Layer 7 of a small transformer language model trained on English Wikipedia (11 layers, counted from 0, width 64). Numbers have three digits each and are written without spaces.
A neuron's activation on a vector x is SiLU(gate . x + bias) times (in . x + bias), where the dot is the dot product.

Input weights of the MLP neurons that the questions are about. A number n stands for (n - 500) times 0.0016.
n6 gate (bias -0.118): 631645693478529651530608496437419385472530655615404370345492671452162587298637493500481312650675493359467667511458342364305556366500482702544333459622218624402398642631585596303526534566552552
n17 gate (bias -0.010): 427519352436396318321508488530591462643767602553314288375450618416390552684352462278557538146321560406276489744512419535458511424372342519683378405428527396691470542397583542429249546417603408
n32 gate (bias -0.120): 548530560504575557367723518381351466564616513815521393278352650551269609307166334589427593747449726539483590622386296242578521620588369496391642372423624366555483552418509530580294185623170646
n46 gate (bias -0.163): 394573677317314644627627616609523532271514495640659591482532495850750553411591772572241505601204629495400482347519689412652568655611334349442577092636600660518665628523202225563580418338564358
n49 gate (bias -0.044): 311443532587428496623669601482339472515489380598380620468421737461705562475560518375436535496496673272549782327381393320468390521482587518594337482638518525614549475280777563601739539395549418
n58 gate (bias -0.192): 426620825550697618410663285445547354624431457739393436645635470637389421456611714538427122426513429526649654330478413286704380474320331487428457376556067526466466707310368589470610474614650392
n63 gate (bias -0.059): 463565480253532633366463388702629626631667593209395860504665427362439690504394464432398460570585313425253504367475381442389447480259548500496528589687516684456604790422456270580224443476626365
n70 gate (bias -0.168): 235440722348420474581603206555777479495423406615380607479491289496320232606337440441427411582324395540564504649588430649504298582241525522344251671684440461332272332396376338335496444691273276
n86 gate (bias -0.155): 474548333425504831544540437544569617512639409562230424456411449380547707395515540702661667456697307552416434359403563489681219427582406412547496544489540570665539522368453543644170559500412383
n92 gate (bias -0.150): 328326461655585423386405512531622615403785421614638665555568599757670627638559295477480551237504496686657579423205155536452464500609481444411480701626528580430636576520268512473500484301646675
n98 gate (bias -0.012): 521052534413455238348517401546655732450470563756521534387491479614559467452660328433382659470462764522601694539254419543517724589340446491591893580340428436583293339517500370654417678508500318
n99 gate (bias -0.097): 523443420507530554356386352470462481622240656572390553591523359325473537324264477402633406231672474508413439380336566744454481492624515423235359527405686469762773508511602481676260523605477611
n107 gate (bias -0.188): 689713548564377805357634646720517687323391271582076634465663570491500487380604867466504448662292564616474639389571364628693478330456286325487483470470379574572312426408444664538649421560526247
n119 gate (bias -0.104): 711413461369496307708488456524504275344421441469461771477388500386150300472583508488520527293441666431704547677552540388456457425556302448705512645386767472658539631464641699674523508632665682
n128 gate (bias -0.196): 577544309609399350349560439433544536684344691401285198421707400388532426508452325358600555492488718508548476439590528821722380708382339516246624564365707580492520580496583587759551668323576508
n131 gate (bias -0.185): 296676530361325640274526373513564247495363722704526474411365672534573650333500551314676496448787814263453513561342700426517350303504517418479363513774444388529231655444615275449593336576573367
n133 gate (bias -0.105): 697591437422639399460214585634555591772504611492373626441472408298314512504500698523568524424321725248413472334329560625532702301577297500473448492548528468523418404273350748578418316649512779
n161 gate (bias -0.064): 457636504354757340424474700657107636546287598335241415360461295394334708343449564613474437440491429369165398331530483656547457282435571513216658521619517646500345483256449424546433440664606470
n162 gate (bias -0.027): 366479653490534372416580500549493556219458382406552190406461686497374387582556629434808406405545425389472371471550263639320497577436459651627658451462315542418624405648556514331655500517549433
n170 gate (bias -0.111): 666541308645364663504328332300443594684627533557386463504462204766500524365668667245598679434693588433594492471311483563488574430688359702311615488500443636355391591636708398710508265565697570
n173 gate (bias -0.001): 540480520203815581544309500627587624615416504587452353135528496273668578508456417307544536351320699594532380492725423431670436608406669500414680440643699432508657496472571302645398340484640420
n178 gate (bias -0.113): 601504587487576292617504638422418339481304799305431483249434500987535436496365587345461245469465334531327474465478306456522814356496461522393400261596383439432436618588617522132624509599522749
n197 gate (bias 0.005): 478638652611557381591449296587406635434518779261413250659578865420565606511351634536420579357631745347507322452548496326485565511467597518471671493540511416682546376456551532389479588511544405
n204 gate (bias -0.197): 273626712318573392366272560488402461449551527594461688422396457744555592363543551422409711377650527674626587432500548396636409370589348556643539787346520635589434448663280555380357528445543092
n205 gate (bias -0.169): 453481535393379354616275436488608263379290635639368670396405445384523542508698554366558411320586454564740353544492327611704496457579726328523430589364698594420531398273562392664607617396822508
n206 gate (bias 0.044): 366513349475466352377456629569575491568608443667623484447477281475626562490604371400434581423595670286525348349655497516778528541490562401519478560487361592308512669684601431419506503572481602
n213 gate (bias -0.123): 439414507581482607489515588694586207424654287500392216224557602403481540392410455422669418299489438561403489553523413531728579331469323753485691444668500394529360409455586526489504255748590523
n221 gate (bias -0.089): 480379332535523786660444205504352520324657544488564428412704705424524641673584340377424532569492637290536700516422386398561343709303512399327339684440604379559457520124372520453299569488584673
n226 gate (bias -0.101): 420808641533561492396330415492376496522212761281653293401377679471379545709172591611259492513450455160314479424568479373757471379402570521447542570392587299329410529517508442365418475603280533
n232 gate (bias -0.143): 410321392511663551694752480454670306267512434400334601562401679550535704377609365469317419606450663548415488654560539433673492461837508664641477326663562590527660547703477608324553500538531781
n241 gate (bias -0.117): 496677504544588454564447565601698654609413598500444688519534447334334441585481624411206511477398437523507485389488557550123425413569604284108515763380677481456444599648661616541556534548624398
n243 gate (bias 0.013): 525658764479510639450650537454714471665579632635329397596690417579489469309582504599608337326536433434436643350441449482572439342324443431707826571597389475475592623540354397380320349500500471
n6 in (bias 0.010): 603440620511599588492436754631653334633504402279485646260443685587583368496650680426470418626489574573601477439562592462752745372361663644659379462248523397496526534409665283537456659306541417
n17 in (bias -0.048): 244468472581301220443407599617468429374418461511407219610496457636500389383439422363550433590636591237617436602551438438370421407518511468679386180357529421426468633672333507542423522475661435
n32 in (bias 0.121): 278529353380391529529601677400618604589453507496439471511346616698655384334493392564518322420514253345586439170681577276500450565548319388443432346504525540306564366558400464631610464561720449
n46 in (bias -0.034): 525496517407660578626563428580444405410504455538769294375717549448332404507231584497419708592532651489427556725536383411489567346353673451400398524483451504514466479687584417497194409493416711
n49 in (bias 0.003): 497487471404265470610526374296477604754396519500549633445374673520594500737559532487546397599507500437607572523447543420428389634483375434484572348519474300516660490647714455577554346500197493
n58 in (bias -0.040): 404393354299681504398492674284394437428706563449374524516801837524350438460520563582480453305342593496437449641213612275548536674565488508279555476437358552698376595647453453411679397719642441
n63 in (bias 0.037): 747374210313349434593460449604625565527590450600582418486489421374320391437583436468633571475450553529704536309688606588245518504588415601539655199568414659542553312724514514443528641568568565
n70 in (bias 0.056): 635654544627338500549601537198089703474390617234548448585764744577500397496484306628419604361464544450456702550537562624381443679612680716413610746528472545532572316390524500333484308536484533
n86 in (bias 0.000): 569507229219441518454504463315415582619665586482400693468347385471625577386625593408582560695314472581464471416687711453518507475423429334577597668572629500546416442295518383405201414426339471
n92 in (bias 0.048): 397480546478439750480588687598607434300470555415706399581540333349559717476520454532303646497624596560493438510470467597262369562336632661500500405520631513625545549549344357564375378613418454
n98 in (bias 0.143): 667383652453202549307500455716628295651278340596693492616459742339641398372548592433387356484585661624468584660545663557524319653553472346559653508355484439547630601269416540393354714655737553
n99 in (bias 0.044): 423430800532510493546474581401480543560513434411635408592358520556689403619424533667616490493589445293474550436619396547406546241432523520497404477705639360614305450500701254484552533703543394
n107 in (bias -0.023): 527560624304430404395436492594687327427432485579538230410339617316455375442402481411703552447334622681470523316423385642435579704381552564810534387350432709537533337542650590352489485645775451
n119 in (bias -0.012): 602612594369609758392312566611726551446572601568583554608452627280467394404587363482424418478193316515608551367548416253456587449411504384557710637615240660468575402366410665482468518575547485
n128 in (bias -0.057): 580474516523416466553384737480421450730487569434470549576473517414480403632269543503474359714570604669362493513256352493527295663355415590351513668483526690513474537517457536682507507696474281
n131 in (bias 0.147): 480628599563597423206687431460405631423332496575294524373557444078615457365381583351516429564520605451627580614565544537403604851472602312680476679369333536320367672436540480355332444406612312
n133 in (bias 0.044): 269644748500586747514496471598510409466401378346570570490664412577444455730567710455356385748440438514636546357575596611429479613536372571497451413591630659431672443412507768579693564483560599
n161 in (bias 0.092): 332720586557349592612540607439310514234341310557543511461372637399457507530450274393370525591543345474597568570662471298343695587625724645532449730417442540341592493631435464450589522464655703
n162 in (bias -0.119): 452579517476440385647346584578388435474352486483398452377615435572319563451524292331593595548096406465684534503395608364517435424406412441490449722500490465490362528714572565527729714537548617
n170 in (bias -0.047): 796615475583426280424614608357765279573351601563585394390504368347309479339572458592559597500542268630517572565374530595590254678630717598608581449369157333646308398487500399517638858395352368
n173 in (bias -0.075): 216306398534422469534530415564772633626816636591383360587423515549508578590644587380686316604523433690424496655414700399492246549632500668295599651481420462362448389683436406369433366560595481
n178 in (bias 0.126): 644655450443545321187575320762417446603605600546583446488313387237492614461295529438462363458575467423492629547633445457483492492427471508488575454266245466828405496538662442977574273686383353
n197 in (bias -0.079): 416264441354552625414437466612391603461493569807288559556611433626500358510593493660440549467457429551536530483524567642601493420754493303578453599351404584331432493747526701389467460438387517
n204 in (bias -0.052): 566493687624422548446442448345417453527540748651345486529485333489663451489576504536750453263471429607446514515426471456467312391755308478443424698291616533482489278482453324177372467575659507
n205 in (bias -0.073): 297349458462428512250623591512259651421662604861662465496418581554650150441531435515585676594508383350508758500437430665492577446338542516375577527415431586515439535368277714356614554405519624
n206 in (bias 0.085): 607530684616556534382330522693488609510433572587563708566719485385506512295579331515433614506321402441437367262661457454656530494401443381586527500470518540518390527497470470512631573599421424
n213 in (bias -0.062): 601729320471608564544419658540434537579437585559452750636440530570507554572308397606500434474729457436500496564474392395739766552270620522659537750342629671297500307404452365358522574555555285
n221 in (bias -0.068): 574723259617612484557362308298542373693258389508519580618551542542527290382450232701492614624423508256523558543406465699644631677371311392496519339504485690692583542411332450432409647405627488
n226 in (bias -0.016): 345528277388323446411464478617564411546450408415351202649656436589493472533571507553294482683621434434762738435504421551612696600406377518556589567464461600514570482428585514601622829574322546
n232 in (bias -0.055): 330536600440507420671586361315358446630393418436400404429493514571443639372621589222618641767429490478411450718529406431500279607507475381454432656482593536651405511522532698423539600676546160
n241 in (bias -0.020): 434598679330650433598503446510445310472425321568343500445553451497539516530497484565484403675421494708604611537433463510692529530273274421378405409304474665609744582563503321465336421477523424
n243 in (bias 0.076): 302539454605552692426532736627479685371219365546418472380373311354358462547486521560454525417461604646518436638489604793561553290511528643503735341436464418619423557207542542455406439507560586

Each question shows a token from some text and the vector x that enters the MLP there. A number n stands for (n - 500) times 0.0073.

"y": 380613687691435645585636578398384421625391511227506537529394349617693348687557564685750356511664557465594699600398554355508439443431292483642487578494414528714520422364442390472373612333644660
Which neuron fires most, and how strongly? n243, at about 2.3

" f": 426616566550349718499456543500690575572397243551523499712483406510477326377540556537787677358511611691561461544586808375428372496299693530415570409582426755577535470479568650488513484402347607
Which two neurons fire most, strongest first? n243, n107

"or": 489256471383557456446622386505487255682531531435575491565615548522614585568428540735580701726730615394534393779495425301300441518397437523393452441631237574600424574175524466555488450455597476
Which two neurons fire most, strongest first? n221, n58

"tin": 424331357487659690537608669672509304664364384662176363474258482529573561458438577541396457457541508615444639566408442342452459550436608439539647673625505522349420231303530501739396538473430439
Which of these neurons fires most? n213

".": 442476364753458371301446389431422543427375331539520493702570348443488409626411619616474578417614455850655510499615645370729514557490498488687513452490477598512779610664364428583619463521592545
Which of these neurons fires most? n206

"-": 324442448537556661521298552368569566591657522470584502361609342159638481613400544685729616453504443564510379557742708317319561495584480495587392325516547593623506638744418534600529549501386564
Which of these neurons fires most? n86

"ur": 550319584581418614536479641496576406875458583623457341510402495419644471565541582553579570517463725585462312644586409472476545637597501338578563490535352554568565637454240405744351522472361477
Which of these neurons fires most? n98

"l": 377567531591373478594510509453288509634278430316457429423679521468672337535301388531618555800329253454377609543677577554302618703423379442490493610580574597419414353410361619520542513426543299
Which neuron fires most, and how strongly? n70, at about 9.2

"av": 608315413631596623367479410398510519649383390404723459636541693467596559248531619777307552601559491451572244515462422397566312283602639564528608647570525759554418362431583570538464418274466312
Which three neurons fire most, strongest first? n86, n162, n197

"re": 256292525692462433440686580550536532615350409351506416601726362545416317618511332595489424532586505509454569716434288469414555422525400602628562517479260692720461472423556514554531220442568755
Which of these neurons fires most? n243

" role": 479489275681530661666349505568419578644306610434278323584680458427399487439540573591439681541622517548430639565398571392278633566333737567528555468406365631367509429594494595582470427415217622
Which of these neurons fires most? n197

"\n": 369507424471459781485250442545356481642577303358651575321492398347365456356534430638385432392525550763540600639646514374472723543455467587484432482584442524581466751683303586327438557458446539
Which neuron fires most, and how strongly? n63, at about 1.4

"21": 479406322651413584516474530592358418601692436421617385566419435541418499607633408481633447441445264615497619486511722350451792622414742445477347489612457531563609436638295601808329408537356452
Which of these neurons fires most? n204

" music": 259305464557524679494420591619410672703512683497330293760440505546454538413469593485400617520705459570415613610445508353292569487369579519573571298476520489327557335566464604447523507337201546
Which of these neurons fires most? n197

"ations": 288503431681409562436507538517258559817572583528399311720519453384376512480460634542450626592527549575459511496469363570482660646462607353549476450465388526459538397766443474586353604332301614
Which three neurons fire most, strongest first? n197, n128, n226

"==": 375533528504594572465282373342452740521454321317376448416310348312491604353481448191523565309714513557399552538484434365566631703433439500535592604533149620461623490437605527545303434445267448
Which neuron fires most, and how strongly? n86, at about 3.6

"k": 348684456627454518527414653607444345937577562621456513600527435318494563656506582515462554652423615579473584563660487471405615488432373484523473548456493632357568368627505595479592480194438468
Which three neurons fire most, strongest first? n133, n128, n241

"R": 405412465707444467386492633580437355709592345425507539534422435337244573621426620480598604594465536650676629641596554579614403706439583274560582550446500454455458453684446561723480447359463826
Which of these neurons fires most? n128

" of": 353560465472560584580417523573326422640380606500500366626627333251396587338424662307646730657395519716663526560435600451410807444519563424317404376562470591446604412684586408490452504621345496
Which of these neurons fires most? n241

" in": 296565552337648676479351527504256445530411469446553282575588266433466493460498658459633648673409353751598520552554610410449799439578451370401462434521340650383520524575629418361643534470404524
Which neuron fires most, and how strongly? n161, at about 1.7

"9": 275422437626521373211539540597454387541480477357624449666568449597324470661569507591418451391520614725613588704444778500560573676167589486694413482590584570545608410669382421635551381558570547
Which three neurons fire most, strongest first? n92, n98, n17

";": 284491472624497600399443413601378395469433553353573543560520393372339550392396601426776625465513614862675703739535459512394491579320754488553495420563562527437528551715539352554450543540537464
Which neuron fires most, and how strongly? n131, at about 1.8

"ic": 180637456743344482459520487664439412581622659691446327570497474380613459453540612325522327474333561469539445414581395474520543555563701406500656421518421562340561256546544370833411566367379645
Which neuron fires most, and how strongly? n173, at about 2.5

"en": 414471457521434416580388622526362395896615544555482463512503425351361383714501573449531309483348390447594608648541413589387731548431529418453425497418380692526575545617499445760430514334506509
Which neuron fires most, and how strongly? n128, at about 2.5

" form": 390481356713276810465515633457409536551384566493459417581552194472481550344644530688308711606357596761494388646445512343367528461443712440408670528435418499438428467515576579580567444342378568
Which of these neurons fires most? n170

" 1": 386464455576420440349378579404412536574538508528738665493545410485436479673575523662578392637600444765601616729441743513589660559420686513532434527643476629619640331683455390551649324459683724
Which of these neurons fires most? n205

"w": 351613426414633680643405702525545218543373705661315362613582346545585281363580558399503734426389465427539395600399406338369560496384643413259410506488402660584643535622445483628421505432541325
Which three neurons fire most, strongest first? n241, n46, n58

"85": 527398435607450419379480506447416393539611393399599516721461515393346434566564507556452427621710437741657452507406807259615717617254657412609350540649486646517705366466409521713492473340559566
Which of these neurons fires most? n204

" ": 295451350510455578419154465322625605586578399516685604534570460546420366453632470812707566599630484766492470574477723424511626556412648481521350434597526706421579510647536478347443474381471521
Which of these neurons fires most? n178

" new": 274362424506282436419408561600301382705374477444385360675437388396542430291481553459446605495342401589413543451429640380374633436508589418509291142622465634492498386681389405432464455344417596
Which three neurons fire most, strongest first? n17, n46, n213

" M": 521536565498418496381289782491459635622597485508531670706519402392642507621504581603569717429590634527459468540805622191444438621294494463511691461665434515555370440509525640536474489491534548
Which two neurons fire most, strongest first? n206, n63

"History": 326668507572400585701311591399326525560449600656430226663626535364456447585518581522261445520852433653488604652409563620427654553396562447571536547582437552466444308559743539544455457332474473
Which two neurons fire most, strongest first? n197, n226

"p": 527721473403479437431345559626544521572562506451731388571631314436687431621530616414635526619424572462430476553566424562472292453350396429890568632574375588680502507567732478686884455354432496
Which neuron fires most, and how strongly? n162, at about 2.8

"24": 412408377597531639504477623597369476689737529388563370594419408449361606541657589524501528584452425662527561489503682474442758779447700456438395501519543531486656500695409531833326452515363412
Which three neurons fire most, strongest first? n86, n204, n63

"ang": 439428526660484542557419676415462585679563432169629586566594556474598464597386723674463392489404478277530763658709474548464560522438649582626570449518511615387708520332394390634432598305457705
Which of these neurons fires most? n226

" 12": 438610569531486380390298484540343457552554441593652591616547420431377414427482525739553415670544397726538527570438862345561639554348761514573430593642390563632664310649389428569510352503745525
Which two neurons fire most, strongest first? n58, n232

" S": 355401712520368404361402645475416618704430598330614623594458291369542489580630563596710590503550633627421455446673569286367484524381430440552400568759458622618340414709466609421516552429593666
Which three neurons fire most, strongest first? n204, n206, n133

",": 335550579561501648364445514554309475514561561488639329666585490321420527366463775463741555680414374753540606563562405458375580517402605423368649438423422702272522614747637533492543569501498580
Which neuron fires most, and how strongly? n162, at about 2.2

" re": 463497557576555790319258422432466345618318425554527432420455286477538465469667406389760607612525311672355617536390639424385732497421561407546347383477448766549283526521578454454490407539410620
Which three neurons fire most, strongest first? n131, n170, n6

" In": 467676585495592593394331586564188471476366464436644474519490172429527560527411518553725627556411485646483496661571731342417720304603572321399500600592455660629476568567506448340574649409408612
Which of these neurons fires most? n161